Layer 2 of a small transformer language model trained on English Wikipedia (16 layers, counted from 0, width 128).
A neuron adds its activation times its output weights to the MLP's output. To switch it off is to set its activation to zero at one token and run the rest of the model.
A neuron's activation on a vector x is GELU(weights . x), where the dot is the dot product.

Input weights of the MLP neurons that the questions are about. A number n stands for (n - 500) times 0.00091.
n44: 521,448,514,423,471,735,351,592,587,569,737,691,648,444,551,366,416,297,439,361,232,588,374,504,189,381,712,541,491,491,655,736,595,180,549,646,120,461,680,547,641,481,554,504,444,449,555,425,662,586,518,706,547,504,361,500,535,409,523,316,434,667,306,464,675,755,348,398,435,289,552,593,364,366,785,548,456,347,474,138,563,448,605,718,191,505,474,426,721,375,435,325,546,258,693,409,594,243,371,761,592,780,330,415,392,298,786,584,589,605,564,661,553,387,657,644,550,241,443,571,544,547,555,548,532,696,541,403
n138: 268,659,529,287,467,339,277,512,345,344,288,500,521,613,549,504,479,620,704,667,555,436,655,392,468,516,682,472,512,464,537,653,338,758,526,651,641,508,516,611,154,492,520,418,353,178,538,392,512,608,638,432,519,544,267,475,496,558,453,660,332,390,806,508,476,596,763,644,749,598,636,540,290,376,342,297,575,469,803,555,493,407,484,387,772,504,684,340,410,396,363,351,492,485,512,558,450,521,473,391,629,583,693,353,492,504,420,524,512,439,482,580,413,544,633,427,489,456,788,479,539,257,673,450,434,411,597,496
n151: 514,475,738,405,461,433,607,612,542,441,637,781,638,306,307,394,337,830,515,770,535,576,435,619,472,654,316,437,837,558,393,619,560,316,396,398,382,186,579,555,500,724,486,426,243,555,396,411,581,541,622,743,419,434,643,431,589,352,536,422,822,555,127,568,752,976,334,851,389,608,440,387,285,480,307,407,528,705,463,530,651,638,667,532,449,490,285,212,410,339,290,402,178,635,705,215,628,252,614,385,533,401,553,647,569,482,455,330,571,616,381,381,284,672,540,435,385,566,425,505,458,446,466,623,363,421,568,768
n214: 509,636,424,474,483,407,530,552,469,224,207,675,495,542,259,518,534,496,548,232,398,630,361,481,807,541,545,762,464,477,279,478,491,615,399,609,514,682,618,718,258,573,398,224,455,513,377,444,841,411,422,505,977,347,483,366,409,320,625,628,214,521,458,749,318,458,513,785,369,628,329,284,342,679,688,532,747,550,450,475,535,720,595,464,383,566,148,495,454,620,416,350,419,329,282,563,664,475,464,599,782,748,792,445,670,460,381,445,361,670,554,375,569,346,440,555,483,278,377,500,516,403,800,504,495,302,411,495
n309: 610,440,324,735,648,454,403,504,616,547,420,333,376,531,395,397,509,715,590,460,574,465,568,405,684,411,603,488,500,600,627,334,416,492,662,777,406,386,613,520,476,578,776,343,560,417,254,561,591,476,675,624,664,410,287,250,411,392,427,767,314,698,276,609,492,446,652,525,709,302,556,333,382,535,512,641,573,492,634,567,335,524,464,740,572,441,393,415,422,627,708,633,259,508,570,488,386,404,626,504,411,439,634,705,464,508,512,341,537,252,640,607,598,405,310,632,722,553,431,483,387,520,466,877,292,504,224,496
n346: 442,493,510,268,585,634,566,657,671,563,541,549,500,308,622,484,698,330,394,456,250,730,510,302,446,307,628,486,490,417,490,412,342,554,685,451,395,412,490,343,553,617,673,391,598,572,584,573,579,461,402,463,516,575,462,571,296,490,486,566,573,615,414,452,407,357,349,533,477,433,477,359,500,522,507,463,483,557,353,355,348,635,659,576,642,552,507,586,488,598,730,460,448,474,673,720,523,312,487,447,500,493,421,591,421,441,383,476,439,635,232,684,487,473,472,481,424,625,601,479,413,535,503,482,293,735,479,654
n349: 504,376,430,630,487,445,480,593,491,340,619,624,651,394,530,553,301,672,500,666,682,530,629,642,324,612,368,403,628,518,658,408,672,532,425,691,661,338,536,360,536,495,76,683,275,517,660,547,574,526,152,564,837,372,616,388,531,349,415,256,531,764,459,324,375,390,482,572,509,303,256,609,428,334,496,281,423,580,827,724,632,641,433,447,389,491,329,504,533,459,644,375,453,686,304,429,439,636,461,549,805,545,707,228,350,697,422,604,454,761,426,89,514,601,441,412,335,832,387,706,415,392,688,532,679,575,343,383
n397: 473,324,638,348,425,380,711,332,655,517,424,496,458,548,519,251,577,393,299,548,767,569,289,595,370,355,357,467,436,703,561,488,413,492,379,441,330,355,613,284,585,324,381,700,496,473,325,508,578,484,309,139,454,525,604,333,593,341,254,715,560,675,323,616,372,512,675,460,408,448,488,573,481,540,587,528,225,460,552,507,393,369,352,404,675,425,610,568,710,394,555,580,365,314,656,524,630,509,516,675,568,427,489,859,346,398,559,512,606,521,357,689,694,578,322,508,523,512,714,879,496,449,745,493,589,604,442,504
n423: 614,723,595,434,339,801,138,619,380,536,316,744,348,429,584,399,452,392,468,363,190,434,413,660,588,546,444,461,425,433,558,615,365,724,656,413,388,485,481,761,283,419,535,542,489,400,647,525,516,395,558,442,353,554,653,461,401,549,454,600,477,493,617,378,675,698,534,418,440,668,564,807,486,579,421,523,374,496,851,447,449,297,368,440,511,247,657,398,507,512,430,542,428,562,387,624,552,599,511,500,580,604,626,434,444,675,456,300,558,401,507,543,354,559,532,528,385,802,443,622,438,441,576,579,712,662,457,255

Output weights of the MLP neurons that the questions are about. A number n stands for (n - 500) times 0.00098.
n44: 481,336,604,476,249,401,277,832,675,626,606,529,438,411,660,241,569,311,505,533,270,472,672,505,267,720,482,444,419,616,607,706,359,398,588,513,448,356,668,574,463,655,564,330,310,386,669,571,754,792,641,585,672,567,405,703,633,684,621,731,310,605,269,532,779,303,460,280,344,408,641,694,267,567,509,429,637,75,477,528,366,567,447,677,308,477,477,407,629,617,805,534,731,365,697,543,477,259,574,477,481,228,343,261,582,577,567,403,509,543,566,673,83,529,477,436,564,405,412,287,520,628,348,256,509,436,752,299
n138: 596,560,400,733,342,527,569,341,627,698,729,463,664,476,479,576,443,561,400,417,370,649,422,520,549,336,591,551,500,563,491,583,477,449,616,617,573,537,551,386,476,392,400,485,441,652,492,506,459,560,500,287,473,428,631,697,431,541,515,432,708,512,586,474,478,479,395,385,512,459,357,522,594,543,519,586,442,494,412,563,411,520,665,526,361,572,583,517,483,410,494,558,388,363,536,682,488,410,207,317,497,419,589,550,486,463,647,611,491,508,524,485,506,338,458,591,450,512,312,562,397,604,442,352,399,603,327,678
n151: 475,574,630,494,277,446,551,503,575,427,562,609,546,503,541,588,430,676,627,439,533,497,518,494,460,580,491,416,595,536,560,595,354,309,452,492,439,340,605,446,509,620,453,297,459,473,517,530,586,557,455,680,392,558,512,355,383,615,470,314,649,408,278,544,590,678,318,745,603,586,330,547,363,673,425,486,454,670,526,467,568,491,497,611,599,400,384,455,453,488,488,346,461,401,626,339,550,407,670,657,467,464,366,525,414,358,531,443,632,704,402,578,511,473,449,506,532,695,602,417,481,469,411,488,423,521,449,586
n214: 540,525,533,563,564,440,456,494,551,299,347,476,395,556,199,653,444,474,413,328,551,523,208,417,548,633,534,680,397,526,368,616,578,565,512,544,542,488,375,631,459,486,468,375,639,485,511,381,591,581,425,587,648,565,473,428,488,500,603,542,215,621,552,575,555,292,538,603,395,433,512,528,491,534,451,334,449,552,439,506,553,596,497,500,494,446,432,646,608,483,687,391,521,403,407,551,605,384,656,462,762,625,434,635,475,439,512,402,480,571,371,550,619,458,446,477,451,397,603,474,548,475,533,643,597,421,500,467
n309: 626,500,440,655,507,542,420,504,402,409,377,572,713,237,418,381,470,321,539,557,444,462,685,382,295,279,384,409,299,403,455,614,541,663,727,585,567,637,775,448,703,503,737,651,365,312,627,422,535,207,500,511,556,695,696,408,297,541,563,533,500,525,709,514,536,651,410,491,500,407,439,522,557,725,590,390,383,442,473,398,535,380,733,435,284,581,441,460,325,375,451,432,578,699,678,539,483,435,375,290,472,507,536,523,455,626,414,543,443,516,511,525,530,443,591,510,473,429,575,479,685,622,474,531,351,414,434,618
n346: 310,522,415,541,402,409,413,436,481,472,490,510,497,459,379,497,405,519,327,541,524,473,487,435,403,565,487,322,366,703,500,529,582,481,573,553,568,751,493,557,527,582,401,418,601,520,674,561,368,463,415,708,590,529,589,341,387,486,594,707,580,493,441,406,707,450,414,317,516,457,516,542,432,442,580,666,446,552,405,598,374,628,437,487,493,709,710,443,664,578,380,452,439,697,562,874,563,604,359,279,622,624,741,406,428,448,401,551,429,592,664,564,522,247,470,431,582,614,332,384,359,431,428,427,334,523,423,706
n349: 233,425,394,683,371,268,253,583,391,454,749,516,496,360,423,555,750,420,591,646,580,515,571,271,500,593,336,643,655,448,425,572,504,629,444,553,519,411,816,381,541,526,356,489,645,523,661,492,593,352,422,569,410,667,527,409,409,488,365,385,631,438,690,529,356,576,428,598,559,574,419,703,450,486,549,607,348,459,633,477,698,489,414,324,453,606,235,593,429,453,455,446,454,714,415,592,705,496,544,374,287,549,647,458,490,643,427,657,493,552,301,417,419,699,636,437,361,559,379,586,390,447,745,114,530,585,526,342
n397: 428,496,358,492,508,375,344,628,361,554,606,521,600,505,597,737,457,329,542,656,429,553,385,691,437,496,621,735,267,557,693,555,444,689,233,350,521,703,636,409,607,540,306,808,547,617,446,546,528,621,508,550,537,488,668,26,596,592,455,351,459,175,610,532,531,293,812,229,476,345,311,637,567,583,492,704,679,375,347,450,582,531,397,496,207,579,750,527,372,536,700,656,546,430,607,475,431,602,600,403,263,227,588,542,401,678,319,430,670,375,525,533,407,361,239,589,568,464,426,467,442,550,439,524,385,593,648,348
n423: 463,578,649,623,518,395,597,432,555,557,671,608,350,520,482,664,511,535,573,485,464,561,482,445,427,481,428,568,304,450,550,538,353,493,457,289,489,674,481,454,432,798,521,366,339,533,403,801,610,315,656,310,852,628,222,500,398,362,518,709,639,235,456,458,517,399,412,344,525,496,553,481,504,579,463,435,496,500,754,424,660,404,519,472,763,493,614,585,400,434,379,515,304,557,539,460,383,641,644,479,391,550,463,423,357,548,643,520,507,457,610,731,584,225,800,493,458,427,616,372,484,422,510,358,361,443,504,515

Each question names a token from some text and the token that comes next. It shows the vector x that enters the MLP there. A number n stands for (n - 500) times 0.0069.

Then comes g, the gradient of the next token's log-probability with respect to the MLP's output, scaled to length 1. A neuron's effect is roughly proportional to its activation times (output weights . g). A number n stands for (n - 500) times 0.00074.

"s", then " District"
x: 320,618,477,633,470,500,777,554,479,503,439,400,436,834,401,676,639,322,446,393,547,341,522,478,512,643,409,347,683,510,428,560,554,469,588,526,432,361,522,536,581,563,472,531,438,670,490,613,279,428,535,515,410,649,627,458,831,687,513,657,597,321,548,554,523,423,397,310,568,423,488,418,430,629,584,491,380,303,428,647,481,521,553,423,205,407,424,455,315,443,478,689,678,450,570,498,665,592,376,447,630,526,680,388,388,476,476,410,420,324,578,589,411,520,688,225,584,360,441,523,68,549,637,450,428,516,407,612
g: 564,429,305,196,559,535,483,640,552,551,349,354,644,548,577,487,331,637,609,686,521,243,423,386,622,761,579,541,514,708,533,505,407,543,289,607,410,563,475,627,708,775,535,339,474,366,467,536,415,365,484,365,389,459,400,452,548,612,634,485,329,589,450,434,559,407,638,545,709,307,373,442,681,675,386,382,532,346,545,368,493,406,561,312,686,746,444,554,519,554,566,356,504,568,440,279,609,568,648,480,578,592,659,553,423,473,580,495,401,203,440,577,430,381,378,510,671,558,532,456,491,688,446,619,373,384,549,471
Which neuron, switched off, lowers the next token's probability most? n138

" Date", then " un"
x: 412,542,435,647,675,507,804,518,548,462,500,425,464,760,564,641,599,410,470,311,598,321,590,429,470,596,471,444,657,441,419,530,651,434,509,488,339,321,565,580,601,586,608,486,457,636,463,601,308,626,565,390,477,639,632,551,715,559,808,644,554,377,519,517,438,448,508,280,454,443,482,417,316,639,663,483,398,350,486,609,646,469,609,325,253,383,455,361,434,346,552,636,586,493,552,472,727,602,497,421,585,601,630,488,305,491,416,350,367,222,509,585,465,572,804,377,389,410,479,490,170,486,569,485,348,434,425,532
g: 740,368,659,478,536,293,383,565,510,544,749,795,656,414,375,697,593,660,595,380,472,572,435,576,266,465,537,601,496,460,462,590,464,550,484,452,492,326,304,269,496,447,575,524,605,485,391,364,416,551,328,332,525,655,598,642,604,416,598,306,490,402,527,529,625,611,573,454,463,377,461,585,447,314,355,759,439,520,533,561,454,390,541,390,366,338,349,445,464,597,419,382,490,565,370,425,405,291,768,443,328,521,745,630,460,584,569,450,629,424,601,705,338,721,647,644,549,394,601,346,542,450,540,450,629,622,387,458
Which neuron, switched off, lowers the next token's probability most? n346

"side", then " of a"
x: 335,644,494,679,557,582,724,514,433,481,379,388,563,668,526,713,594,444,446,360,583,303,524,537,491,635,464,454,665,376,475,555,480,484,505,502,437,314,515,532,600,627,572,484,497,654,480,556,331,518,620,484,448,672,557,464,818,642,593,657,632,375,540,512,452,436,482,199,625,475,472,520,385,681,573,538,282,351,368,720,526,452,599,321,234,397,471,442,224,406,561,723,579,467,593,497,629,640,440,406,601,475,641,395,348,456,488,439,369,267,592,676,528,474,660,382,373,413,521,411,26,610,569,448,379,521,415,591
g: 439,644,524,595,587,689,690,443,430,438,542,588,418,393,374,406,389,299,495,311,330,833,408,531,560,469,493,502,466,495,309,606,388,419,447,490,620,290,560,385,381,632,540,432,461,814,381,450,485,535,531,529,265,541,502,592,626,501,480,749,461,480,578,547,497,266,270,505,508,445,369,502,506,360,633,343,771,658,497,584,598,671,496,478,574,289,532,410,570,537,327,511,438,538,537,876,556,457,323,600,561,527,354,357,503,636,715,207,662,530,522,567,496,336,508,460,485,433,559,470,503,577,551,517,385,658,502,602
Which neuron, switched off, raises the next token's probability most? n138

"10", then "-"
x: 358,557,459,655,558,559,754,572,440,485,437,385,394,767,590,667,563,430,408,379,643,360,448,456,514,707,428,426,688,486,439,535,563,439,564,503,507,363,601,444,614,674,529,577,266,803,499,587,347,562,526,476,489,600,565,496,735,632,692,476,537,402,546,541,550,405,435,164,580,460,453,392,417,725,604,548,391,326,340,619,548,499,490,366,310,379,437,445,217,467,517,612,613,477,499,431,700,585,404,304,585,523,683,388,398,427,396,406,438,262,474,635,512,558,783,274,473,356,512,524,175,481,579,538,470,460,457,582
g: 599,296,401,635,593,680,530,579,778,411,496,478,465,582,622,601,437,468,445,865,414,64,485,486,647,434,471,253,589,457,449,439,632,494,546,300,486,701,593,431,469,419,531,453,450,369,419,448,620,408,511,511,328,429,458,492,591,504,427,376,490,389,368,506,449,608,593,385,517,592,613,435,716,467,315,584,414,185,527,374,441,557,551,348,540,775,464,562,487,647,555,520,467,565,473,368,602,583,368,330,741,603,470,524,433,458,592,487,575,381,518,605,593,658,635,637,499,622,578,602,516,482,565,456,210,413,575,296
Which neuron, switched off, lowers the next token's probability most? n214

"ames", then "e"
x: 346,682,430,650,470,497,771,542,541,628,487,439,502,572,427,663,497,388,432,399,592,339,564,532,484,560,449,338,688,533,307,542,533,532,615,566,404,409,515,617,648,471,501,488,457,567,478,615,313,607,525,508,425,546,505,433,803,798,610,579,612,479,645,563,474,474,491,341,507,443,480,362,430,686,599,378,415,357,370,678,541,540,597,483,240,471,494,473,271,401,534,673,646,469,536,519,719,597,441,384,597,385,653,413,381,452,417,378,348,240,597,639,434,416,693,319,472,406,557,485,34,462,591,432,375,501,394,603
g: 404,511,513,507,649,338,309,652,738,510,516,541,414,476,596,471,454,180,508,674,403,411,499,524,546,476,467,297,625,436,543,359,536,552,634,341,537,716,393,602,718,268,388,304,409,382,606,470,612,604,408,555,504,320,464,498,305,555,688,196,498,397,418,570,583,553,617,577,644,440,441,275,839,381,550,521,598,399,511,528,411,512,559,398,474,615,490,612,443,540,605,386,421,575,518,406,692,448,551,427,607,592,668,675,235,357,442,670,631,499,619,499,444,433,478,618,386,510,598,723,434,511,542,469,456,355,687,327
Which neuron, switched off, raises the next token's probability most? n397

" m", then "ale"
x: 268,609,457,584,439,545,835,548,472,519,445,366,287,726,501,621,518,298,374,402,594,356,465,549,508,638,425,434,705,547,359,582,546,413,571,384,532,432,578,731,612,505,469,461,368,667,522,578,265,691,584,516,489,625,590,512,780,733,604,651,575,409,607,497,551,520,390,278,589,405,454,384,435,670,544,517,494,362,413,705,530,469,401,411,294,445,382,357,350,551,469,667,632,432,522,401,715,600,398,560,585,496,645,508,371,532,401,454,394,281,542,560,473,460,625,352,547,408,483,513,316,558,636,310,367,552,424,623
g: 289,710,556,576,522,545,452,287,441,637,573,455,366,541,734,494,404,460,479,275,492,643,368,374,527,603,330,356,457,692,562,493,526,220,724,621,365,336,613,519,517,510,557,608,551,433,601,633,368,425,533,535,507,599,774,398,492,460,374,656,395,458,513,694,516,434,428,495,445,605,392,468,304,471,625,372,577,579,598,524,649,580,621,471,712,550,455,646,418,350,597,472,378,668,390,821,420,435,632,571,583,523,485,428,437,481,486,451,253,712,662,344,408,447,617,495,419,225,471,270,503,441,396,592,616,403,615,366
Which neuron, switched off, lowers the next token's probability most? n397

"E", then "vent"
x: 328,564,457,550,665,486,793,534,544,462,456,469,521,670,421,706,612,290,457,433,550,347,405,386,551,671,337,475,710,524,471,631,547,448,571,476,488,331,551,529,698,625,527,586,369,714,451,581,301,517,590,567,434,639,546,425,679,644,664,699,619,365,463,478,433,452,523,303,568,357,450,453,317,683,570,486,409,282,361,685,427,587,478,387,309,371,596,417,389,420,499,688,562,433,473,530,740,633,412,356,613,432,646,506,321,473,355,372,390,308,386,619,504,444,747,277,526,405,471,432,239,564,579,416,473,525,541,564
g: 413,604,574,467,623,496,701,343,242,493,418,509,656,361,574,421,408,397,610,144,354,437,453,559,553,639,503,506,318,416,628,523,283,389,589,518,530,415,650,564,482,641,484,538,482,628,454,469,585,570,510,400,537,484,508,482,545,486,179,606,400,309,378,494,574,360,555,689,502,610,330,643,197,702,537,666,534,646,409,610,483,636,444,514,469,281,558,689,535,372,604,510,562,451,333,607,334,568,595,574,390,599,491,589,548,693,468,483,639,601,430,553,76,631,686,680,452,392,391,533,547,533,551,434,449,567,510,465
Which neuron, switched off, lowers the next token's probability most? n397

" that", then " it was"
x: 281,624,446,513,494,577,775,539,481,565,512,411,427,669,500,725,581,417,473,431,535,365,529,562,515,535,385,454,683,467,418,566,498,505,591,549,520,488,494,548,682,505,489,420,373,655,590,548,290,479,539,473,484,586,594,330,806,598,516,657,551,406,563,454,534,509,410,122,581,474,468,491,438,659,549,516,334,370,434,639,559,366,544,354,291,331,417,336,279,329,458,795,616,508,617,477,701,642,513,374,621,564,652,474,338,568,401,466,430,254,550,607,507,492,751,350,573,429,391,543,213,591,574,472,428,556,386,495
g: 407,422,381,571,514,600,644,601,528,739,478,453,362,475,433,527,545,385,520,569,412,596,461,410,402,444,695,474,311,467,553,690,582,531,468,601,517,453,443,594,324,639,427,445,324,536,433,515,561,384,552,511,391,507,382,698,616,148,921,444,621,453,601,725,457,329,244,342,369,775,629,372,478,572,608,371,496,542,564,256,565,458,538,438,585,418,501,562,707,324,550,383,460,552,546,498,654,391,549,525,633,635,619,417,608,477,475,495,455,418,403,457,495,418,335,587,410,448,385,642,569,810,287,637,560,452,347,502
Which neuron, switched off, lowers the next token's probability most? n423

"icial", then " inv"
x: 343,605,447,494,505,480,785,553,489,544,420,432,479,506,553,692,519,455,474,425,565,346,476,457,498,707,471,358,628,504,458,536,576,538,452,549,441,405,535,390,640,637,461,501,387,595,491,498,296,567,590,491,438,512,569,400,761,828,613,697,677,351,552,490,475,436,478,299,525,475,418,473,271,718,708,516,431,269,358,620,537,450,485,407,267,390,492,511,329,293,582,705,633,536,568,418,724,633,387,426,611,535,688,555,324,401,426,425,360,255,559,643,489,422,655,507,592,356,552,426,272,510,590,488,420,585,403,496
g: 844,757,508,513,560,676,444,417,301,474,659,547,576,458,522,520,545,439,465,424,483,514,696,673,458,580,376,506,411,280,391,559,496,379,406,569,392,257,468,448,632,448,347,462,457,555,622,477,547,494,257,516,457,606,514,551,655,431,288,268,529,461,509,601,370,537,311,603,426,247,518,522,731,429,706,483,437,402,329,495,519,424,449,699,407,496,482,624,509,506,531,467,491,155,290,757,631,454,408,658,411,469,615,547,491,404,565,535,758,538,382,660,692,569,622,391,489,412,550,411,716,478,464,602,524,590,566,373
Which neuron, switched off, lowers the next token's probability most? n346

" over", then " by a"
x: 314,653,421,607,600,629,745,529,417,447,317,386,439,671,496,689,633,324,471,415,540,184,483,483,483,643,323,446,670,489,493,561,506,465,609,492,516,373,593,553,671,591,603,503,363,566,557,605,298,603,534,544,572,648,520,412,767,599,604,638,614,405,411,502,439,395,467,316,679,475,454,444,428,655,552,501,451,343,472,752,604,487,495,436,193,386,344,432,278,515,499,685,619,585,528,460,680,467,473,436,566,490,672,500,323,435,408,423,279,309,594,699,512,441,684,430,463,471,411,453,335,472,564,416,462,561,473,555
g: 451,725,583,593,589,514,528,469,264,352,621,516,351,488,435,253,583,500,538,250,640,673,532,343,468,545,638,257,413,583,344,458,466,498,498,501,530,414,555,258,355,488,516,563,612,642,682,441,310,602,544,570,506,597,619,556,588,644,323,447,562,390,709,495,787,303,254,630,450,538,388,467,330,684,696,565,629,643,461,521,578,796,193,566,612,449,502,492,502,579,552,628,700,471,550,704,392,503,563,655,355,439,362,559,460,449,474,375,396,585,437,518,349,422,364,410,456,541,533,473,522,326,539,605,415,458,426,433
Which neuron, switched off, raises the next token's probability most? n309

"After", then " World War"
x: 350,610,410,624,582,568,721,563,455,497,413,405,477,608,579,694,590,394,499,328,542,262,562,522,496,669,378,506,697,371,460,666,530,504,582,554,478,471,568,593,668,543,511,616,476,656,595,497,356,624,493,543,483,790,611,382,731,524,696,678,599,357,433,576,414,394,498,250,501,438,526,448,375,663,565,434,384,406,436,601,464,500,523,427,245,374,396,432,339,265,595,661,602,437,595,511,711,634,427,449,619,408,640,466,308,462,405,388,276,245,440,597,542,499,658,385,471,486,364,482,253,491,580,504,460,379,398,523
g: 523,361,509,397,659,469,367,376,230,287,389,336,456,288,474,212,695,673,528,488,465,529,593,368,768,597,437,541,621,605,541,618,575,492,408,573,707,362,533,611,403,495,644,549,269,538,622,512,306,313,510,532,688,456,503,599,574,479,370,548,376,373,745,518,250,426,561,600,548,500,548,544,414,466,497,484,793,615,457,518,590,467,408,549,424,514,582,442,469,553,564,507,697,482,546,713,598,600,497,621,244,578,607,605,523,438,466,533,470,651,258,309,588,639,365,344,459,327,445,512,438,729,641,481,429,454,467,375
Which neuron, switched off, lowers the next token's probability most? n151

" dem", then "anded"
x: 340,536,435,594,583,703,728,546,500,555,417,506,397,740,594,741,508,431,425,375,575,417,479,518,471,597,398,336,643,554,309,589,505,460,491,539,704,406,522,698,648,553,418,443,350,671,487,557,306,672,474,406,497,546,552,475,811,680,721,642,580,418,497,459,450,469,486,392,649,397,468,387,364,683,606,523,515,349,379,760,474,504,486,416,206,479,387,367,327,463,561,639,630,424,540,440,732,562,282,520,600,512,669,423,323,436,389,447,334,274,506,569,443,430,608,372,525,435,431,528,398,578,651,359,405,524,387,598
g: 524,386,486,462,544,309,607,566,778,576,461,609,648,501,575,584,434,578,405,717,440,733,707,324,550,544,654,531,454,393,538,448,603,660,372,456,289,649,586,441,397,495,467,590,568,349,470,422,366,502,742,495,289,623,691,549,592,595,300,524,514,748,616,541,624,501,395,499,476,561,563,497,195,599,560,697,548,287,528,445,581,508,359,608,571,324,533,481,530,453,483,699,383,272,431,482,462,643,261,492,610,415,514,475,474,311,496,439,712,472,398,369,408,456,412,336,655,391,445,476,530,316,351,218,543,665,530,477
Which neuron, switched off, raises the next token's probability most? n214

"us", then "k"
x: 312,646,455,638,551,517,792,550,513,460,561,451,488,693,461,642,580,406,363,363,594,402,558,446,483,625,368,350,639,403,470,493,600,455,613,616,430,414,476,572,531,530,426,467,370,577,556,670,240,582,523,402,444,666,515,490,805,659,547,671,508,302,515,531,506,499,484,254,597,474,497,495,388,736,604,441,416,335,475,731,502,472,603,345,227,404,456,525,320,536,471,652,640,444,600,486,670,593,473,412,591,426,710,423,374,395,479,337,479,273,536,612,387,486,623,287,553,374,537,415,140,520,583,449,369,496,438,644
g: 555,283,607,557,618,550,583,643,498,320,616,715,449,453,499,425,473,413,372,417,693,480,321,673,414,532,589,499,365,440,470,250,303,596,704,345,513,524,317,464,480,705,527,396,712,787,509,303,664,443,293,465,669,540,506,441,566,141,509,423,629,331,310,532,625,492,492,402,668,526,528,613,519,336,382,389,303,297,634,483,541,535,583,608,699,479,597,403,454,475,477,394,547,293,564,517,480,435,594,673,445,413,660,789,553,398,613,553,586,399,433,494,535,512,636,519,486,639,415,467,450,622,620,466,521,475,345,497
Which neuron, switched off, raises the next token's probability most? n423